Layer 8 of a small transformer language model trained on English Wikipedia (16 layers, counted from 0, width 128).
A neuron's activation on a vector x is GELU(weights . x), where the dot is the dot product.

Input weights of the MLP neurons that the questions are about. A number n stands for n times 0.0079.
n49: -26 3 -6 15 9 -15 13 5 -10 20 4 -1 -8 1 -27 2 -10 17 10 7 -5 -3 3 -33 -3 10 37 18 -18 -15 4 0 12 -17 -11 -5 6 -38 13 -6 9 26 -4 7 -13 7 23 -8 -21 31 3 14 6 34 8 7 1 7 -34 -42 17 8 6 -8 17 -40 0 -24 -12 3 -10 3 23 -4 6 8 22 -12 -19 36 23 4 29 8 -5 -13 -24 21 -15 -2 -2 -13 -17 -15 17 21 24 12 -22 -7 -19 -23 -20 -18 2 -2 -9 16 1 18 12 11 -10 -22 26 -26 -3 50 28 -30 43 -36 0 0 -11 2 2 13
n56: -37 -8 -4 0 -23 -14 2 -9 -3 11 -7 -15 -20 4 23 24 -5 6 22 -7 11 0 0 11 -9 11 19 12 17 -17 -20 3 -13 5 36 31 -31 8 11 17 4 -28 -2 22 -14 -4 7 -10 7 2 -9 11 37 -33 -37 19 -16 -5 -1 12 19 21 -43 -18 -15 -10 11 -20 -18 7 14 -21 0 -6 -19 -20 21 -12 26 -3 -6 -2 11 6 29 15 7 -8 13 0 18 -2 -13 -4 11 3 -2 -17 17 36 2 -4 1 0 -14 -8 -28 -15 9 -3 2 3 10 -24 -1 2 -2 33 12 -4 1 13 -12 -3 -16 -1 -27 -14
n109: 12 17 -64 -45 19 -14 -9 5 17 3 -18 -52 -10 -27 -1 29 -38 8 -18 13 26 13 2 -41 -9 2 21 -25 5 -44 5 21 -25 -28 42 48 11 -13 2 6 6 6 9 3 -49 0 25 -26 35 29 5 5 -14 -27 -70 36 -10 -19 -35 5 31 64 -3 -31 14 -17 24 6 -37 12 -20 4 -37 14 14 0 38 5 45 8 -38 15 36 18 2 32 31 -30 17 -1 -1 5 -20 -22 20 -22 -31 6 -9 15 -63 -34 -5 -1 48 -1 24 -3 -55 -21 6 24 15 15 -9 -35 1 5 26 29 -1 5 -23 -5 47 -6 -10 -3
n131: 5 -15 -49 -32 -9 8 -11 -35 18 -2 -3 -48 10 -22 6 -13 17 -4 -37 11 -7 -27 -17 6 -7 -5 29 -28 -3 23 15 -5 -11 22 -1 7 17 -26 11 -8 -3 -20 -3 18 8 -14 33 36 51 -2 5 40 -15 9 29 14 -9 20 20 -12 -14 1 -3 -14 -18 -43 9 1 -27 -42 -16 17 -14 1 -11 13 31 12 27 -11 -3 22 28 -16 -22 -15 -31 20 1 -11 -32 16 19 -28 -17 9 -26 -36 -7 12 29 -9 8 -10 15 -24 -3 8 -6 -2 61 -26 -3 -12 4 13 23 10 18 2 34 -1 24 34 -10 -27 27 -7
n141: -18 5 4 -42 5 -12 -10 4 -7 27 5 -14 15 -24 -18 -18 -14 2 -7 27 -48 23 4 -43 16 7 2 -11 -25 -14 -25 -20 -20 -1 2 -7 7 13 -5 11 -1 10 7 -11 -31 -15 29 7 -9 -7 -14 5 -9 26 15 1 3 38 2 -22 5 3 -4 1 -23 -6 11 -26 -51 5 8 11 8 7 -9 21 -7 7 10 -4 5 -19 23 -3 12 -8 -15 16 -4 -14 16 -13 -15 -2 -8 -13 13 -3 -13 -11 14 -27 1 11 -22 -10 11 2 31 6 36 27 22 -16 8 16 -7 20 -11 -11 6 -22 18 29 49 -4 2 18
n169: -31 -19 -36 38 -12 -22 0 1 18 19 58 -34 -59 19 -44 -27 -35 -16 -24 -1 16 30 0 -37 -16 -24 -6 -14 5 -27 -9 23 11 -2 -29 -14 37 46 12 17 -35 14 47 -37 29 -10 33 -21 34 -49 -37 2 44 -23 6 27 2 -5 6 -14 -6 -5 49 26 -2 10 14 -31 1 -26 -9 18 1 2 -8 -22 3 -8 49 10 11 7 50 19 43 3 8 3 27 -14 -11 30 -47 -37 2 7 38 -1 2 55 -1 14 -18 28 21 10 -33 -20 -16 30 39 -32 8 -94 18 -26 41 -14 37 -14 13 -29 -16 -15 4 19 26 -30
n224: -8 4 -27 -35 -3 -18 -9 6 31 -4 4 -40 14 6 18 -16 -19 -7 11 10 -14 -15 0 -22 0 40 27 26 -15 27 -19 -26 -1 -16 49 5 50 -2 12 4 -33 6 -6 24 -19 13 19 6 -36 11 4 -3 19 26 -19 0 -44 34 -18 -2 19 28 -8 11 -12 7 14 14 -3 -28 18 -42 -48 -9 25 8 8 1 -3 14 -47 3 -17 3 -6 6 34 32 -11 5 28 -5 19 -19 -5 1 25 -5 -24 -26 -3 -17 -8 50 -10 -72 -24 -21 -45 -7 2 9 20 -9 -2 -24 49 -7 37 -9 -33 9 -15 -3 17 22 1 23
n250: 11 -18 -6 25 -4 7 14 -25 -10 -4 6 9 -6 10 11 -8 -9 13 32 18 21 -15 -2 -15 5 -7 -4 9 -3 28 -11 -20 -1 19 8 18 33 -5 9 7 47 -18 -5 12 2 22 -22 -25 9 -7 21 3 -5 11 17 1 -4 33 -2 -21 16 -7 4 -67 24 3 12 5 26 -7 4 -3 -12 22 -15 -6 9 8 33 -10 -14 -18 -3 -28 -5 18 -14 -13 -1 -12 -19 7 19 -9 -9 -2 -5 -18 31 0 -24 -2 -31 10 13 24 11 -28 26 8 -24 1 11 10 -12 4 -5 -13 14 -10 -9 26 -20 0 -10 11 -39 -15
n252: -1 4 9 -30 -5 5 -10 21 -1 17 19 -5 -8 -7 -12 -13 4 -3 -22 0 -17 -10 -13 -28 -17 -8 6 11 -17 17 16 -2 13 -5 -7 39 6 -8 -12 16 -11 18 -33 -17 16 -3 32 14 -6 19 -3 12 9 -13 -27 -12 -27 20 -5 -8 -10 8 -4 -19 -10 3 14 -20 -13 39 27 0 -4 25 3 -15 -23 -1 18 -4 14 29 2 -9 22 11 -11 0 -9 -15 11 25 28 -23 23 -2 11 9 44 18 18 -10 -15 22 0 -39 -12 8 -10 6 -18 -2 -5 -11 5 -15 23 17 28 -7 6 -5 0 16 2 2 -1 -11
n271: -19 -2 25 -14 4 2 -19 1 -6 33 -2 -34 -18 9 13 -14 3 18 -3 7 -18 -20 16 -25 -23 13 7 -15 -3 -14 -9 -14 16 -1 5 -10 12 11 -12 10 -22 -6 12 29 3 -6 10 11 17 11 6 -3 -8 0 -13 -15 -2 -15 -20 -16 42 -10 18 3 25 -22 19 6 -17 38 42 11 -41 14 9 -15 2 -47 16 27 12 4 -5 1 18 13 -3 -3 1 10 9 -20 -32 -22 -13 13 -25 -5 -1 -11 -25 -5 -9 13 -7 -33 35 -52 10 9 4 31 -14 -11 -15 -34 -11 24 -10 4 3 11 1 -5 -13 42 -3 8
n292: 2 1 -21 15 9 -8 -8 -14 -13 27 4 -22 -42 -1 -19 -6 5 -31 -11 -17 10 -34 -6 -1 -18 -17 14 32 4 7 -7 41 11 13 28 7 12 -15 -17 -11 14 19 -2 -18 23 6 -1 -26 18 -17 15 1 11 1 3 10 -13 20 2 -28 14 6 27 -30 54 -7 -12 -1 7 -5 26 10 5 6 0 -3 9 -30 18 22 23 -39 -12 -4 -13 -16 17 42 -16 -9 -10 8 -51 -1 11 33 -31 6 -5 -10 -6 14 6 9 50 10 -15 19 -15 25 8 -40 1 -5 7 -38 4 9 9 -9 27 4 9 -32 -29 5 -42 23
n353: -30 -1 -11 -17 -21 -2 7 7 26 -21 -32 11 -5 31 -17 -1 12 -5 18 13 -5 5 3 -16 7 -9 -2 -5 14 6 -12 -1 -2 7 35 9 23 -16 4 -18 -3 13 6 0 -3 6 1 -23 -4 -4 0 4 28 -38 12 7 34 17 -5 26 -10 13 -16 9 13 10 14 24 -15 -17 -15 6 -31 -3 -3 5 -4 4 27 23 0 35 -10 9 18 -4 15 11 2 -16 28 1 -19 -10 -18 3 -2 -11 0 15 6 -13 -28 4 -33 -11 5 -24 -11 21 -11 -13 -6 25 -20 -10 35 20 19 8 0 27 24 -13 -25 -2 -25 -19
n355: 16 -31 10 4 -19 9 -20 20 7 -14 -20 15 -22 25 8 17 18 -8 7 4 23 17 -6 -3 -14 -8 8 -5 2 14 -19 17 21 1 20 26 -1 12 -27 11 -13 11 -5 -3 -3 -10 3 10 -4 42 10 -25 8 -14 0 5 6 1 -7 4 -15 20 -36 -18 -9 -6 4 -8 -6 18 13 28 5 19 -31 -18 -5 8 21 1 -2 9 17 10 2 0 22 24 -18 4 24 12 -7 -29 10 0 -2 18 15 24 2 -27 14 -6 -6 -22 -16 -34 -11 17 6 -10 16 -22 -16 -12 4 17 3 4 -9 2 -1 -18 -19 -14 -25 -15
n400: 15 -13 -30 -39 7 2 -22 28 -19 5 11 8 -10 -3 4 -17 16 -4 -42 18 -22 -41 -34 -5 -11 21 34 -25 2 -23 12 22 -21 13 -6 20 -27 36 4 32 -3 12 31 22 -3 -6 -10 -14 -8 -29 4 6 3 -10 -24 44 -4 -43 30 -25 27 38 -27 -7 3 -3 11 -16 -38 29 -12 15 -12 10 -8 -8 -4 25 -12 -3 -6 -27 19 15 -20 9 1 20 -21 -25 32 -18 -8 5 1 23 -34 -9 4 23 -16 -48 -5 -12 -22 -13 -1 36 -29 -17 22 7 36 6 -42 1 -12 23 33 -28 -41 -4 14 34 -5 21 22 -1
n425: 0 -13 -8 17 -10 15 -8 0 20 2 1 -19 6 20 19 4 -31 -7 17 16 -12 6 3 -16 4 24 -10 22 12 -14 -23 15 -26 0 17 -15 9 6 49 -4 10 -13 -1 4 9 -6 4 -3 4 -1 -1 29 17 -8 -8 -14 -15 -14 -14 22 0 28 23 8 3 -5 6 -7 -11 8 -8 -13 -5 3 -9 -29 12 -21 12 -15 11 8 6 15 29 -13 4 -20 -5 -16 -10 6 -16 18 -9 20 -21 -17 -13 8 18 13 2 -13 5 -9 -17 -12 7 8 18 -6 5 6 22 16 20 6 0 -1 6 -12 0 -3 -17 24 -13 -8
n462: 6 11 -12 -4 17 24 -6 -10 -19 9 41 -20 3 -6 -6 -12 -12 -11 22 17 -27 -5 -23 -24 29 14 13 18 -4 -2 7 1 -3 -14 2 -14 2 -15 2 -17 7 20 0 -7 5 -4 7 -13 0 20 11 25 -7 4 -25 1 -3 -7 18 11 -17 6 42 -15 9 7 24 -22 -12 10 1 6 -15 10 5 18 12 -15 -9 -18 -10 -17 5 0 11 -15 4 -27 -23 -11 -11 -7 5 23 -10 26 -12 14 -12 -11 8 9 -6 11 8 2 -7 9 19 -18 -11 12 -14 1 24 22 -6 -23 16 -15 8 -18 9 7 27 -1 0 -8
n467: 4 -60 -2 15 12 -20 -41 21 48 15 3 24 -12 27 -2 -11 -34 15 -7 4 -7 -36 40 19 -16 -6 41 21 -9 -13 30 -8 23 6 -12 -9 -2 25 30 -26 26 10 36 15 -3 -1 24 9 2 23 -42 41 -5 1 -31 1 -17 0 5 -4 34 34 14 -2 -4 -5 27 3 31 -32 -15 -28 -6 24 2 -34 -11 -9 -22 0 16 -5 32 -8 26 -1 -27 20 0 -1 6 -24 -10 11 -25 -22 -10 -35 27 -20 -24 -10 -1 7 -2 -45 -27 -6 -30 14 23 1 3 -10 -12 -29 -1 -16 9 -23 13 9 -28 2 -1 -8 -4 -10
n501: -5 -21 -10 -34 60 2 -38 0 58 13 -8 -37 -7 18 11 8 3 1 2 -14 15 -9 -37 23 -12 -5 58 19 -21 3 -27 -3 1 -27 -20 20 16 1 1 -13 -28 -10 11 19 18 21 30 -1 50 46 -48 -3 -13 1 9 30 15 26 35 2 -5 -17 -1 1 -23 -3 6 -34 -6 -3 2 -38 18 6 -3 5 19 11 8 31 -23 25 -16 -12 15 -13 -2 -12 36 -25 10 -14 31 -34 3 0 1 4 26 1 -6 -25 -34 -32 -33 -10 -5 30 -5 -30 12 -56 19 -24 -20 3 -52 5 57 -32 1 31 17 2 6 1 -24 -9
n511: 4 -2 3 -48 -9 3 7 -7 7 14 4 -7 -5 -5 23 -15 -16 -14 -29 3 -21 -22 1 20 1 35 6 -18 7 22 -31 20 -11 25 7 11 7 3 13 1 16 -1 6 -4 -15 20 22 8 -10 -8 10 12 -2 7 -16 3 -21 21 -26 -13 9 20 -4 -13 32 -16 12 12 6 1 22 -14 -20 39 28 13 -4 14 -11 11 -57 -14 -21 7 -4 -6 38 -11 28 8 27 -15 16 -14 -33 16 -25 37 23 3 3 12 -30 -21 6 -25 -5 -23 -18 -36 -6 9 -10 0 -37 -3 13 20 2 1 -20 -17 -12 11 14 -3 13 28

Each question shows a token from some text and the vector x that enters the MLP there. A number n stands for n times 0.049.

"in": 24 4 -11 0 -18 1 -12 -10 -8 -10 -2 -5 -2 11 -1 24 -4 -10 -19 4 4 23 2 13 -8 -2 13 -18 2 -6 1 11 11 -15 -15 19 -3 -6 -8 7 0 -7 -6 -2 -6 3 -3 8 -1 5 -8 5 7 9 -17 9 4 -5 9 -5 3 -29 -7 10 -15 8 -45 10 -6 -3 25 -8 -4 -7 4 2 -18 -3 14 -16 11 10 -11 1 -29 -4 -5 -4 3 60 -15 21 11 4 19 5 10 9 12 1 3 21 4 6 -9 -6 -12 13 -17 20 -6 -7 -35 -14 13 -4 1 8 -1 16 -8 5 -4 -3 -6 -12 18 1
The three highest activations, in order: n252, n355, n131

" |": 1 -17 2 3 1 33 0 -6 0 -18 -9 2 7 7 3 5 -14 -2 4 -27 0 -3 1 11 9 11 -2 -4 -6 -14 -3 0 -4 -12 -5 -10 -15 -1 4 5 2 -6 -22 13 -1 -5 5 -2 8 -4 9 12 -6 20 -2 -8 -3 -7 -9 4 3 -7 6 25 -9 -2 -61 -10 -6 -16 -6 -3 11 -3 -5 8 -2 2 -13 -4 10 -6 -6 12 5 -10 3 -24 -4 22 -2 -4 -6 13 -5 3 -5 2 -9 -3 10 10 15 -10 9 5 3 0 7 2 0 1 1 -2 16 17 -1 2 -16 -5 2 0 0 34 -4 1 10 19
The two highest activations, in order: n425, n462

" class": 4 4 6 8 0 21 6 1 7 -21 -9 15 12 -18 -3 0 14 0 1 8 -12 -2 12 -2 4 2 3 3 5 0 15 1 5 -11 5 -2 13 -3 -10 -9 7 1 -7 -8 -4 -3 -4 13 -5 -1 -6 -8 -6 -10 3 -4 -3 5 -7 -13 -5 5 -9 19 -2 -4 -78 21 -19 -2 1 5 -7 14 -12 -9 4 -1 6 -3 11 20 6 3 4 -2 -13 7 8 21 -19 7 5 -4 -4 -5 8 -12 4 -3 -10 -4 0 14 18 -4 -1 9 4 -6 -9 -8 11 -5 4 -9 -1 8 -19 6 -3 -2 11 0 0 -17 6 6
The neuron with the highest activation: n131

" 2019": -10 12 -10 -8 -15 29 -8 0 4 -23 -3 17 9 -4 -15 1 -17 0 8 -12 1 -1 5 9 7 -18 0 3 1 -16 -2 10 -5 -8 -10 6 -6 7 -2 15 4 -13 22 4 10 -8 -2 12 -14 -1 10 13 -2 -4 -8 -4 -3 -11 -3 -5 -11 -22 10 1 -1 7 -56 -2 11 -2 -15 -7 15 4 16 0 -5 -7 -8 -17 17 6 -4 -2 -3 3 15 -11 -14 20 9 -2 -1 16 -18 -2 2 0 6 -13 14 16 26 11 -6 9 -1 12 -6 -11 0 10 18 1 11 20 -10 7 -11 -13 -1 -3 13 2 0 -22 6 -5
Which neuron fires most, and how strongly? n462, at about 0.19

"–": 8 -5 13 -2 -1 7 -11 -4 3 -24 -9 29 7 8 -7 -3 -7 0 -1 0 9 2 6 -7 -6 -6 -7 4 -2 -5 -7 -6 -1 -12 -6 -16 -2 14 -8 9 -2 4 -3 -11 24 3 3 -2 -8 -15 10 -8 2 16 -3 6 -1 -12 -1 6 4 -24 5 4 -21 -10 -23 8 -8 2 2 7 -3 -1 11 5 -4 8 16 -18 32 -11 -7 3 -14 7 -9 1 -14 12 10 9 12 23 8 -3 -4 0 -26 4 -5 -12 17 -20 7 5 -12 -3 5 14 23 2 -8 -2 -13 8 -7 -1 -29 -13 -9 -1 20 17 -1 -4 -3 10
The two highest activations, in order: n141, n400

" L": 3 17 -2 4 2 13 5 -11 0 -5 -12 5 17 -16 9 -4 25 14 -1 -14 -11 -4 5 13 7 5 -4 -13 18 -6 -5 -18 2 9 -24 -6 -5 14 18 -4 4 -2 -17 10 -17 6 -12 0 6 -2 -1 -2 -3 -4 0 1 6 -4 3 -2 -6 6 -6 14 -4 -3 -48 -11 -1 -4 -14 -10 -6 -5 0 -4 -16 -2 6 6 -5 -2 5 3 -6 12 -15 -5 3 11 -1 -1 -12 15 2 -18 3 -5 -8 -14 -10 10 -3 3 -1 3 18 15 5 -12 3 16 11 4 -2 8 -1 -2 -18 -6 5 0 23 4 4 5 -3 -2
Which neuron fires most, and how strongly? n141, at about 0.27

" C": 11 23 12 -13 -5 17 -1 -2 3 -9 -2 19 19 -7 3 1 15 5 -2 -19 -4 -2 3 1 -12 -1 -13 -1 2 11 6 -12 2 -2 -28 9 16 8 5 2 7 1 -26 -14 -6 -9 -3 1 4 -7 3 -3 -13 13 2 1 -6 -3 0 -14 7 -4 -9 4 -8 -8 -45 -3 7 -1 8 -12 14 -4 -9 -1 3 -4 -7 -11 -2 0 -11 -10 -3 12 -9 0 -9 25 -17 9 2 3 4 -18 14 -2 -5 -3 2 -1 -3 6 2 2 11 2 -6 -18 -3 12 22 2 2 21 -2 -3 -20 -9 6 -4 27 10 0 -6 11 -2
The neuron with the highest activation: n141

"1": 18 0 5 25 4 9 7 -3 -3 -12 -14 0 4 4 1 6 -17 5 -3 -14 12 5 7 4 1 4 -12 5 2 7 6 -2 3 0 -5 -13 20 10 6 1 -5 -1 -1 -8 21 14 -1 1 -9 -3 10 -13 -4 -2 9 -18 7 -8 -2 -2 9 -22 -5 -13 3 8 -25 0 15 -8 -12 -8 7 -1 -6 -18 -16 -15 -4 -10 26 8 15 10 -12 3 -2 -8 -3 76 -16 -10 9 -7 22 -2 -10 -5 -26 -3 1 -2 17 -17 -10 -3 0 7 15 -1 25 -5 -24 7 1 4 -19 -21 -12 3 -3 -13 0 18 -17 8 -6 7
Which neuron fires most, and how strongly? n425, at about 0.19

"ama": -14 21 -15 -14 -7 2 0 16 -7 0 -12 -5 -4 -13 -7 8 11 -3 -2 -15 0 22 -11 11 -1 -9 -15 -19 6 5 -3 -12 -2 1 -17 23 -24 -5 -23 9 -8 15 -8 5 4 2 -11 18 -1 4 -10 9 1 -18 16 23 15 3 0 2 5 -3 0 4 -7 11 -42 -6 -10 4 6 9 9 -4 42 10 3 4 -6 -14 -1 15 -17 -15 -18 4 4 -7 -12 48 12 -1 8 6 16 -1 4 -1 4 4 3 8 -4 -2 -4 11 14 -15 -9 -11 -20 9 -23 16 -11 -3 -3 0 0 0 -3 -2 12 0 3 -15 5 -3
The three highest activations, in order: n252, n353, n511

" to": 3 4 -8 8 -7 36 12 -15 5 -19 18 5 -1 0 6 9 -9 3 -13 9 0 -6 1 0 -1 -4 -4 9 13 -13 -5 -1 7 -14 -4 -2 -7 -10 1 -7 5 7 -17 -4 2 -4 23 -10 -3 3 8 4 15 15 5 -8 7 5 2 5 5 -18 -3 4 3 -10 -73 17 6 4 -2 2 -22 -7 16 -3 8 6 0 -2 -5 -12 -15 6 2 5 -3 -1 -20 -2 3 14 -4 16 5 0 0 3 6 0 22 -7 -12 6 -3 3 0 -14 4 11 19 9 -1 -3 8 4 -11 -4 -5 -2 -10 -26 0 -12 10 -15 14 6
The three highest activations, in order: n462, n425, n49